Layer 9 of a small transformer language model trained on English Wikipedia (15 layers, counted from 0, width 64).
A neuron adds its activation times its output weights to the MLP's output. To switch it off is to set its activation to zero at one token and run the rest of the model.
A neuron's activation on a vector x is GELU(weights . x + bias), where the dot is the dot product.

Input weights of the MLP neurons that the questions are about. A number n stands for (n - 128) times 0.0029.
n5 (bias -0.060): 125, 80, 141, 162, 123, 129, 61, 86, 153, 181, 162, 178, 101, 141, 155, 97, 84, 118, 109, 94, 99, 153, 155, 115, 182, 97, 148, 172, 100, 175, 207, 152, 214, 86, 85, 74, 167, 92, 82, 112, 59, 187, 112, 169, 178, 101, 123, 87, 116, 107, 136, 176, 16, 127, 108, 124, 151, 93, 91, 209, 97, 169, 141, 141
n44 (bias -0.053): 93, 163, 93, 76, 87, 173, 192, 182, 104, 135, 111, 139, 114, 143, 123, 153, 138, 59, 126, 125, 108, 189, 171, 184, 92, 127, 88, 64, 169, 165, 106, 102, 169, 143, 43, 103, 130, 97, 135, 191, 109, 101, 95, 182, 125, 72, 174, 122, 97, 128, 140, 207, 35, 141, 160, 142, 141, 139, 192, 76, 152, 86, 82, 132
n63 (bias -0.066): 110, 163, 127, 196, 156, 159, 133, 20, 183, 127, 87, 157, 80, 208, 137, 192, 190, 64, 179, 103, 128, 168, 144, 107, 133, 136, 120, 99, 119, 46, 51, 168, 206, 144, 92, 88, 106, 184, 110, 151, 83, 152, 130, 159, 113, 96, 143, 107, 151, 55, 126, 163, 104, 136, 92, 91, 89, 180, 108, 160, 99, 87, 124, 174
n66 (bias -0.067): 90, 141, 148, 140, 25, 110, 89, 146, 104, 127, 137, 136, 80, 152, 125, 115, 64, 159, 159, 106, 71, 189, 122, 123, 160, 132, 109, 52, 152, 128, 127, 195, 145, 165, 185, 111, 76, 104, 103, 123, 136, 128, 119, 168, 167, 61, 115, 168, 136, 173, 45, 148, 24, 205, 96, 97, 199, 122, 150, 151, 143, 113, 140, 156
n68 (bias -0.047): 150, 127, 103, 149, 127, 94, 96, 162, 138, 144, 81, 97, 133, 83, 83, 150, 131, 143, 180, 117, 198, 103, 114, 124, 121, 114, 194, 149, 139, 72, 147, 136, 170, 140, 149, 95, 68, 141, 192, 165, 83, 116, 132, 79, 139, 176, 75, 153, 135, 99, 123, 187, 70, 113, 108, 95, 217, 47, 126, 85, 171, 109, 165, 143
n96 (bias -0.087): 110, 108, 139, 158, 142, 122, 174, 70, 206, 69, 85, 163, 90, 93, 150, 103, 163, 75, 133, 144, 136, 154, 64, 137, 179, 201, 182, 172, 151, 132, 112, 124, 112, 182, 118, 123, 194, 34, 115, 189, 86, 113, 142, 89, 145, 123, 163, 115, 116, 122, 124, 145, 89, 9, 104, 176, 158, 109, 168, 155, 180, 83, 80, 161
n104 (bias -0.058): 114, 195, 90, 149, 113, 77, 177, 89, 115, 97, 149, 162, 118, 176, 141, 171, 141, 100, 101, 100, 167, 103, 116, 70, 110, 115, 129, 134, 78, 117, 94, 157, 83, 151, 94, 81, 151, 189, 85, 151, 146, 121, 154, 192, 158, 170, 129, 140, 102, 132, 137, 197, 114, 79, 134, 117, 160, 109, 114, 79, 128, 95, 153, 158
n108 (bias 0.010): 115, 171, 150, 106, 168, 124, 86, 182, 127, 99, 74, 117, 101, 150, 213, 116, 141, 82, 116, 136, 131, 164, 168, 162, 123, 146, 160, 108, 100, 138, 120, 165, 117, 167, 138, 75, 137, 95, 141, 102, 121, 110, 166, 113, 207, 137, 201, 107, 50, 157, 168, 143, 86, 151, 116, 116, 104, 102, 81, 59, 128, 101, 207, 76
n118 (bias -0.093): 144, 96, 142, 194, 125, 142, 118, 109, 162, 144, 156, 136, 92, 118, 91, 143, 216, 128, 72, 120, 104, 185, 151, 98, 145, 158, 130, 84, 73, 131, 107, 118, 159, 97, 64, 91, 186, 156, 138, 142, 77, 133, 162, 213, 143, 89, 143, 190, 165, 109, 97, 123, 87, 182, 150, 138, 102, 45, 96, 129, 176, 72, 127, 145
n119 (bias -0.017): 135, 115, 125, 117, 168, 109, 113, 115, 166, 182, 101, 191, 132, 120, 56, 124, 90, 140, 208, 75, 94, 109, 100, 43, 129, 91, 150, 133, 126, 97, 123, 165, 180, 146, 126, 133, 106, 143, 117, 209, 117, 179, 87, 123, 154, 140, 94, 176, 156, 141, 90, 158, 152, 141, 118, 150, 139, 112, 59, 184, 180, 114, 129, 121

Output weights of the MLP neurons that the questions are about. A number n stands for (n - 128) times 0.006.
n5: 182, 114, 185, 135, 136, 116, 127, 166, 150, 176, 144, 65, 117, 140, 134, 141, 164, 134, 149, 162, 103, 92, 129, 106, 26, 77, 146, 90, 163, 147, 110, 101, 38, 119, 152, 149, 61, 140, 164, 179, 160, 101, 102, 36, 103, 102, 113, 216, 94, 126, 177, 82, 191, 158, 163, 135, 99, 131, 135, 73, 193, 84, 109, 180
n44: 150, 183, 123, 173, 176, 105, 91, 142, 143, 131, 121, 68, 126, 109, 128, 176, 117, 183, 153, 147, 131, 85, 128, 78, 62, 148, 108, 119, 184, 74, 127, 142, 104, 92, 124, 80, 102, 117, 119, 111, 129, 168, 75, 128, 104, 136, 111, 97, 185, 140, 104, 111, 177, 209, 195, 115, 193, 106, 144, 148, 80, 82, 167, 110
n63: 124, 174, 107, 227, 59, 72, 139, 138, 141, 214, 206, 101, 31, 119, 122, 159, 107, 156, 103, 91, 184, 29, 24, 151, 161, 183, 127, 168, 211, 132, 155, 101, 144, 148, 99, 150, 138, 100, 157, 121, 101, 101, 159, 126, 65, 118, 114, 118, 169, 47, 143, 127, 147, 98, 63, 114, 140, 204, 107, 158, 99, 174, 118, 107
n66: 196, 78, 83, 112, 138, 85, 172, 110, 132, 142, 86, 120, 28, 135, 135, 131, 128, 165, 128, 110, 153, 70, 120, 133, 133, 104, 171, 97, 185, 133, 114, 165, 152, 103, 117, 151, 169, 119, 73, 105, 152, 186, 135, 111, 113, 95, 200, 117, 149, 110, 133, 135, 182, 118, 126, 149, 130, 159, 154, 111, 25, 100, 166, 135
n68: 88, 128, 134, 97, 64, 137, 114, 128, 70, 154, 161, 189, 70, 126, 149, 138, 130, 138, 162, 114, 83, 171, 167, 97, 145, 106, 94, 65, 150, 130, 79, 126, 134, 104, 66, 165, 168, 63, 191, 107, 136, 131, 97, 130, 154, 163, 145, 80, 163, 187, 159, 99, 129, 104, 173, 147, 140, 162, 162, 136, 171, 137, 111, 72
n96: 104, 117, 129, 153, 153, 98, 134, 81, 136, 145, 190, 152, 135, 138, 79, 135, 66, 108, 82, 130, 115, 195, 173, 150, 91, 95, 77, 98, 178, 94, 148, 250, 115, 105, 107, 106, 123, 116, 76, 119, 157, 130, 127, 178, 110, 117, 118, 126, 163, 82, 113, 148, 158, 125, 149, 188, 116, 104, 149, 150, 113, 78, 196, 117
n104: 181, 115, 151, 133, 147, 105, 146, 158, 86, 87, 89, 146, 145, 105, 104, 128, 116, 120, 155, 143, 138, 173, 105, 177, 167, 143, 128, 129, 148, 101, 180, 85, 46, 112, 154, 154, 28, 133, 114, 128, 65, 200, 105, 45, 163, 104, 95, 152, 137, 136, 141, 150, 212, 147, 134, 138, 60, 142, 158, 118, 159, 110, 40, 177
n108: 99, 158, 93, 170, 145, 92, 186, 153, 134, 134, 167, 116, 140, 146, 87, 148, 125, 120, 82, 84, 159, 65, 124, 63, 102, 194, 126, 136, 146, 168, 196, 54, 81, 128, 98, 156, 112, 171, 139, 153, 134, 118, 111, 123, 113, 98, 102, 123, 107, 165, 146, 92, 164, 58, 81, 94, 154, 167, 168, 146, 147, 115, 174, 136
n118: 170, 111, 94, 119, 180, 85, 100, 174, 106, 130, 90, 128, 135, 123, 107, 126, 62, 95, 143, 121, 86, 127, 153, 181, 174, 88, 125, 135, 164, 101, 91, 168, 98, 175, 154, 146, 93, 35, 95, 148, 145, 131, 128, 44, 104, 138, 107, 148, 145, 141, 212, 173, 150, 71, 136, 131, 144, 208, 121, 135, 107, 215, 96, 135
n119: 186, 126, 104, 84, 108, 148, 111, 144, 81, 138, 97, 76, 101, 140, 210, 188, 137, 127, 52, 127, 147, 156, 175, 161, 161, 112, 162, 158, 140, 161, 141, 160, 93, 103, 162, 126, 122, 41, 93, 42, 172, 108, 168, 133, 141, 122, 152, 93, 141, 144, 140, 93, 50, 119, 135, 68, 98, 113, 216, 139, 111, 156, 157, 115

Each question names a token from some text and the token that comes next. It shows the vector x that enters the MLP there. A number n stands for (n - 128) times 0.036.

Then comes g, the gradient of the next token's log-probability with respect to the MLP's output, scaled to length 1. A neuron's effect is roughly proportional to its activation times (output weights . g). A number n stands for (n - 128) times 0.0041.

".", then " An"
x: 113, 153, 121, 117, 96, 150, 135, 33, 145, 110, 126, 144, 140, 127, 115, 107, 123, 169, 108, 151, 113, 123, 181, 113, 128, 100, 142, 122, 119, 162, 106, 95, 168, 115, 123, 156, 150, 188, 132, 107, 117, 141, 148, 131, 140, 131, 126, 119, 71, 208, 124, 138, 106, 120, 155, 129, 100, 88, 130, 132, 144, 125, 130, 122
g: 106, 132, 189, 81, 137, 125, 81, 134, 116, 151, 140, 65, 147, 165, 130, 110, 172, 141, 178, 112, 160, 127, 144, 142, 66, 118, 113, 120, 149, 115, 80, 89, 98, 127, 156, 127, 180, 120, 94, 147, 114, 163, 90, 123, 136, 132, 106, 126, 169, 158, 95, 71, 145, 108, 111, 193, 97, 130, 150, 103, 104, 149, 148, 189
Which neuron, switched off, raises the next token's probability most? n118

"1", then "7"
x: 113, 119, 111, 119, 100, 146, 121, 106, 102, 112, 119, 129, 146, 139, 113, 141, 97, 135, 83, 147, 114, 197, 163, 154, 109, 132, 78, 110, 116, 155, 159, 100, 149, 137, 101, 158, 109, 181, 129, 134, 94, 171, 148, 159, 94, 146, 99, 123, 108, 143, 132, 119, 117, 104, 155, 102, 91, 188, 99, 142, 184, 175, 120, 95
g: 147, 88, 120, 103, 141, 121, 115, 159, 136, 190, 90, 142, 92, 149, 129, 129, 144, 142, 118, 126, 101, 109, 137, 171, 174, 136, 199, 119, 85, 146, 160, 156, 128, 142, 121, 139, 65, 125, 119, 188, 117, 85, 87, 177, 176, 145, 105, 140, 107, 108, 127, 94, 174, 94, 106, 149, 145, 70, 100, 58, 123, 131, 149, 128
Which neuron, switched off, lowers the next token's probability most? n5

" years", then "."
x: 143, 134, 119, 124, 84, 149, 129, 104, 115, 144, 121, 181, 116, 154, 129, 108, 106, 152, 103, 169, 70, 127, 118, 134, 134, 142, 93, 123, 95, 119, 83, 100, 123, 150, 124, 154, 115, 183, 165, 101, 104, 115, 151, 167, 110, 171, 90, 119, 126, 168, 89, 150, 138, 113, 207, 116, 91, 138, 112, 143, 129, 159, 153, 108
g: 104, 155, 113, 81, 87, 147, 105, 154, 154, 102, 127, 79, 114, 129, 186, 144, 94, 49, 89, 139, 153, 108, 154, 177, 127, 163, 109, 145, 122, 58, 132, 137, 113, 178, 161, 127, 131, 117, 145, 106, 131, 125, 92, 101, 98, 182, 109, 150, 134, 161, 187, 189, 119, 148, 93, 133, 147, 123, 96, 109, 132, 146, 110, 161
Which neuron, switched off, lowers the next token's probability most? n118

"ston", then " ("
x: 174, 145, 89, 132, 130, 117, 118, 127, 154, 104, 130, 144, 155, 106, 123, 128, 86, 150, 159, 112, 153, 100, 117, 146, 118, 151, 128, 116, 141, 65, 120, 91, 94, 146, 134, 128, 109, 188, 154, 135, 119, 137, 112, 111, 117, 132, 95, 159, 79, 133, 122, 59, 199, 109, 156, 106, 155, 130, 134, 117, 183, 145, 141, 129
g: 92, 136, 184, 133, 118, 146, 117, 124, 106, 168, 162, 143, 123, 130, 128, 150, 92, 170, 171, 144, 107, 108, 120, 146, 147, 126, 169, 149, 116, 102, 115, 68, 109, 42, 143, 159, 115, 104, 196, 150, 100, 132, 115, 103, 124, 163, 163, 185, 147, 161, 101, 133, 108, 145, 111, 122, 83, 73, 97, 63, 129, 152, 147, 106
Which neuron, switched off, raises the next token's probability most? n119

" (", then "Dem"
x: 141, 159, 81, 118, 82, 122, 144, 132, 129, 110, 150, 108, 105, 86, 107, 89, 166, 165, 124, 174, 155, 145, 119, 156, 129, 139, 114, 119, 135, 143, 94, 112, 154, 97, 147, 223, 139, 163, 129, 103, 141, 149, 135, 122, 119, 144, 113, 103, 52, 146, 105, 103, 132, 137, 139, 99, 126, 164, 128, 97, 127, 120, 148, 142
g: 104, 99, 145, 143, 127, 108, 160, 146, 134, 94, 147, 120, 140, 174, 94, 118, 135, 98, 129, 155, 154, 87, 165, 87, 121, 176, 132, 30, 153, 102, 118, 96, 160, 152, 137, 84, 149, 144, 109, 139, 132, 91, 98, 175, 145, 194, 98, 116, 108, 146, 177, 126, 83, 149, 84, 186, 112, 146, 142, 149, 81, 130, 124, 133
Which neuron, switched off, raises the next token's probability most? n108

"cell", then "ation"
x: 160, 155, 123, 133, 72, 143, 124, 109, 163, 109, 103, 154, 116, 123, 124, 91, 117, 121, 129, 112, 117, 156, 94, 132, 148, 97, 103, 121, 121, 103, 117, 68, 134, 127, 110, 135, 98, 151, 125, 109, 141, 104, 199, 124, 186, 153, 133, 130, 133, 151, 131, 74, 138, 118, 209, 135, 125, 138, 134, 179, 110, 137, 174, 85
g: 127, 126, 144, 98, 119, 102, 101, 158, 197, 144, 116, 108, 128, 162, 57, 144, 177, 116, 70, 91, 127, 124, 140, 143, 130, 171, 118, 79, 119, 159, 137, 106, 185, 131, 151, 144, 80, 137, 116, 129, 149, 80, 121, 134, 132, 107, 144, 134, 108, 143, 113, 121, 157, 172, 136, 113, 84, 154, 79, 60, 120, 166, 187, 166
Which neuron, switched off, lowers the next token's probability most? n68

"ors", then " Lieutenant"
x: 142, 141, 105, 148, 90, 157, 122, 67, 110, 135, 134, 149, 84, 137, 91, 105, 119, 120, 107, 115, 115, 154, 91, 175, 120, 134, 145, 112, 142, 129, 97, 100, 121, 107, 148, 164, 114, 171, 172, 115, 132, 171, 117, 116, 101, 175, 107, 172, 113, 135, 92, 131, 158, 88, 175, 120, 152, 142, 172, 129, 143, 149, 119, 87
g: 136, 133, 151, 142, 117, 102, 211, 126, 137, 141, 147, 111, 172, 124, 124, 140, 146, 157, 211, 109, 155, 103, 184, 97, 135, 142, 125, 92, 85, 169, 136, 114, 97, 109, 85, 138, 175, 171, 127, 120, 126, 118, 139, 59, 70, 132, 120, 97, 135, 95, 127, 93, 77, 143, 91, 187, 120, 135, 131, 132, 109, 137, 128, 93
Which two neurons, each switched off alone, lower its probability most, in order? n118, n104

" st", then "aged"
x: 108, 148, 90, 136, 113, 118, 126, 101, 131, 72, 97, 132, 120, 117, 100, 33, 115, 153, 103, 151, 105, 154, 144, 152, 140, 144, 150, 139, 138, 159, 133, 126, 158, 118, 138, 144, 157, 181, 112, 87, 147, 117, 173, 109, 132, 111, 131, 140, 114, 155, 124, 149, 137, 70, 184, 160, 107, 113, 157, 136, 145, 82, 129, 117
g: 119, 133, 95, 158, 127, 122, 127, 129, 154, 113, 185, 131, 64, 142, 144, 84, 125, 92, 148, 82, 163, 155, 161, 104, 86, 191, 100, 141, 112, 182, 164, 144, 97, 83, 121, 143, 59, 110, 124, 109, 116, 143, 110, 96, 165, 157, 140, 119, 110, 147, 188, 129, 121, 108, 148, 102, 141, 104, 117, 101, 94, 190, 159, 165
Which neuron, switched off, raises the next token's probability most? n119

" F", then "let"
x: 133, 161, 74, 112, 110, 95, 148, 127, 133, 37, 120, 66, 148, 112, 158, 94, 146, 190, 144, 148, 147, 135, 150, 160, 114, 140, 140, 161, 140, 99, 115, 79, 133, 132, 157, 114, 146, 167, 153, 107, 138, 96, 124, 139, 127, 106, 127, 146, 112, 164, 123, 105, 141, 131, 164, 89, 125, 148, 133, 122, 143, 95, 137, 89
g: 119, 154, 171, 83, 137, 79, 168, 137, 138, 180, 120, 153, 124, 104, 104, 65, 122, 98, 128, 112, 123, 153, 127, 144, 111, 140, 74, 124, 111, 74, 138, 104, 128, 51, 168, 163, 129, 179, 159, 176, 102, 149, 116, 154, 174, 108, 147, 114, 96, 170, 143, 120, 170, 103, 126, 146, 101, 133, 133, 123, 90, 150, 176, 79
Which neuron, switched off, lowers the next token's probability most? n108

" and", then " several"
x: 108, 141, 123, 144, 119, 98, 146, 70, 141, 119, 119, 126, 149, 123, 103, 107, 167, 162, 105, 125, 131, 151, 123, 144, 148, 143, 120, 100, 113, 139, 157, 79, 123, 114, 115, 168, 156, 204, 145, 126, 144, 161, 126, 99, 107, 147, 101, 157, 92, 131, 44, 121, 161, 120, 159, 89, 88, 128, 145, 142, 146, 124, 139, 151
g: 144, 75, 118, 157, 127, 135, 83, 98, 83, 160, 106, 137, 160, 56, 94, 109, 110, 121, 65, 165, 114, 128, 150, 143, 170, 163, 111, 121, 138, 159, 112, 108, 170, 174, 143, 131, 204, 127, 123, 96, 95, 124, 170, 121, 194, 82, 121, 144, 148, 99, 117, 144, 130, 137, 137, 92, 90, 135, 157, 164, 86, 147, 135, 134
Which neuron, switched off, lowers the next token's probability most? n118

"fter", then " published"
x: 117, 142, 103, 126, 99, 157, 142, 74, 142, 118, 116, 160, 145, 118, 131, 128, 132, 130, 100, 133, 130, 134, 135, 119, 149, 153, 126, 118, 108, 113, 105, 88, 136, 153, 155, 147, 167, 197, 125, 96, 100, 179, 136, 149, 150, 137, 115, 107, 79, 156, 90, 133, 88, 104, 211, 104, 74, 122, 134, 158, 129, 121, 147, 105
g: 86, 123, 161, 150, 119, 114, 130, 172, 137, 141, 159, 125, 103, 131, 89, 118, 188, 159, 136, 75, 92, 177, 149, 138, 102, 137, 180, 151, 129, 129, 139, 95, 87, 166, 127, 177, 142, 110, 143, 90, 178, 151, 110, 69, 111, 104, 123, 110, 133, 112, 96, 80, 169, 148, 163, 168, 106, 72, 89, 78, 154, 124, 159, 108
Which neuron, switched off, lowers the next token's probability most? n5

"h", then "art"
x: 113, 108, 119, 142, 129, 93, 128, 150, 165, 73, 106, 96, 154, 122, 109, 130, 92, 188, 89, 166, 104, 163, 111, 132, 141, 137, 133, 127, 135, 132, 129, 135, 118, 107, 152, 128, 92, 184, 183, 146, 160, 166, 109, 122, 110, 115, 83, 116, 101, 132, 133, 96, 136, 109, 145, 109, 144, 178, 116, 81, 164, 182, 121, 109
g: 141, 140, 134, 202, 142, 113, 162, 145, 137, 143, 142, 83, 92, 137, 143, 112, 149, 110, 102, 99, 95, 161, 176, 105, 122, 113, 174, 105, 109, 101, 114, 83, 118, 141, 67, 138, 78, 153, 144, 135, 154, 112, 131, 191, 150, 59, 119, 149, 146, 210, 129, 155, 153, 108, 161, 156, 99, 120, 93, 105, 100, 132, 92, 105
Which two neurons, each switched off alone, lower its probability most, in order? n68, n119

"ont", then ":"
x: 145, 167, 112, 113, 83, 127, 127, 114, 121, 113, 146, 101, 142, 108, 116, 110, 99, 156, 167, 97, 132, 129, 151, 168, 115, 123, 116, 91, 116, 64, 137, 55, 114, 136, 167, 140, 93, 131, 145, 132, 185, 130, 133, 133, 128, 163, 130, 119, 102, 166, 104, 104, 133, 132, 167, 101, 152, 153, 105, 113, 176, 195, 126, 117
g: 102, 79, 181, 125, 140, 179, 102, 120, 122, 144, 91, 139, 106, 100, 124, 151, 138, 131, 144, 135, 150, 122, 108, 145, 105, 150, 92, 112, 75, 117, 111, 141, 122, 110, 143, 118, 234, 178, 131, 92, 145, 201, 124, 127, 136, 114, 153, 95, 189, 83, 112, 108, 102, 116, 149, 131, 60, 109, 153, 127, 102, 137, 150, 161
Which two neurons, each switched off alone, lower its probability most, in order? n66, n108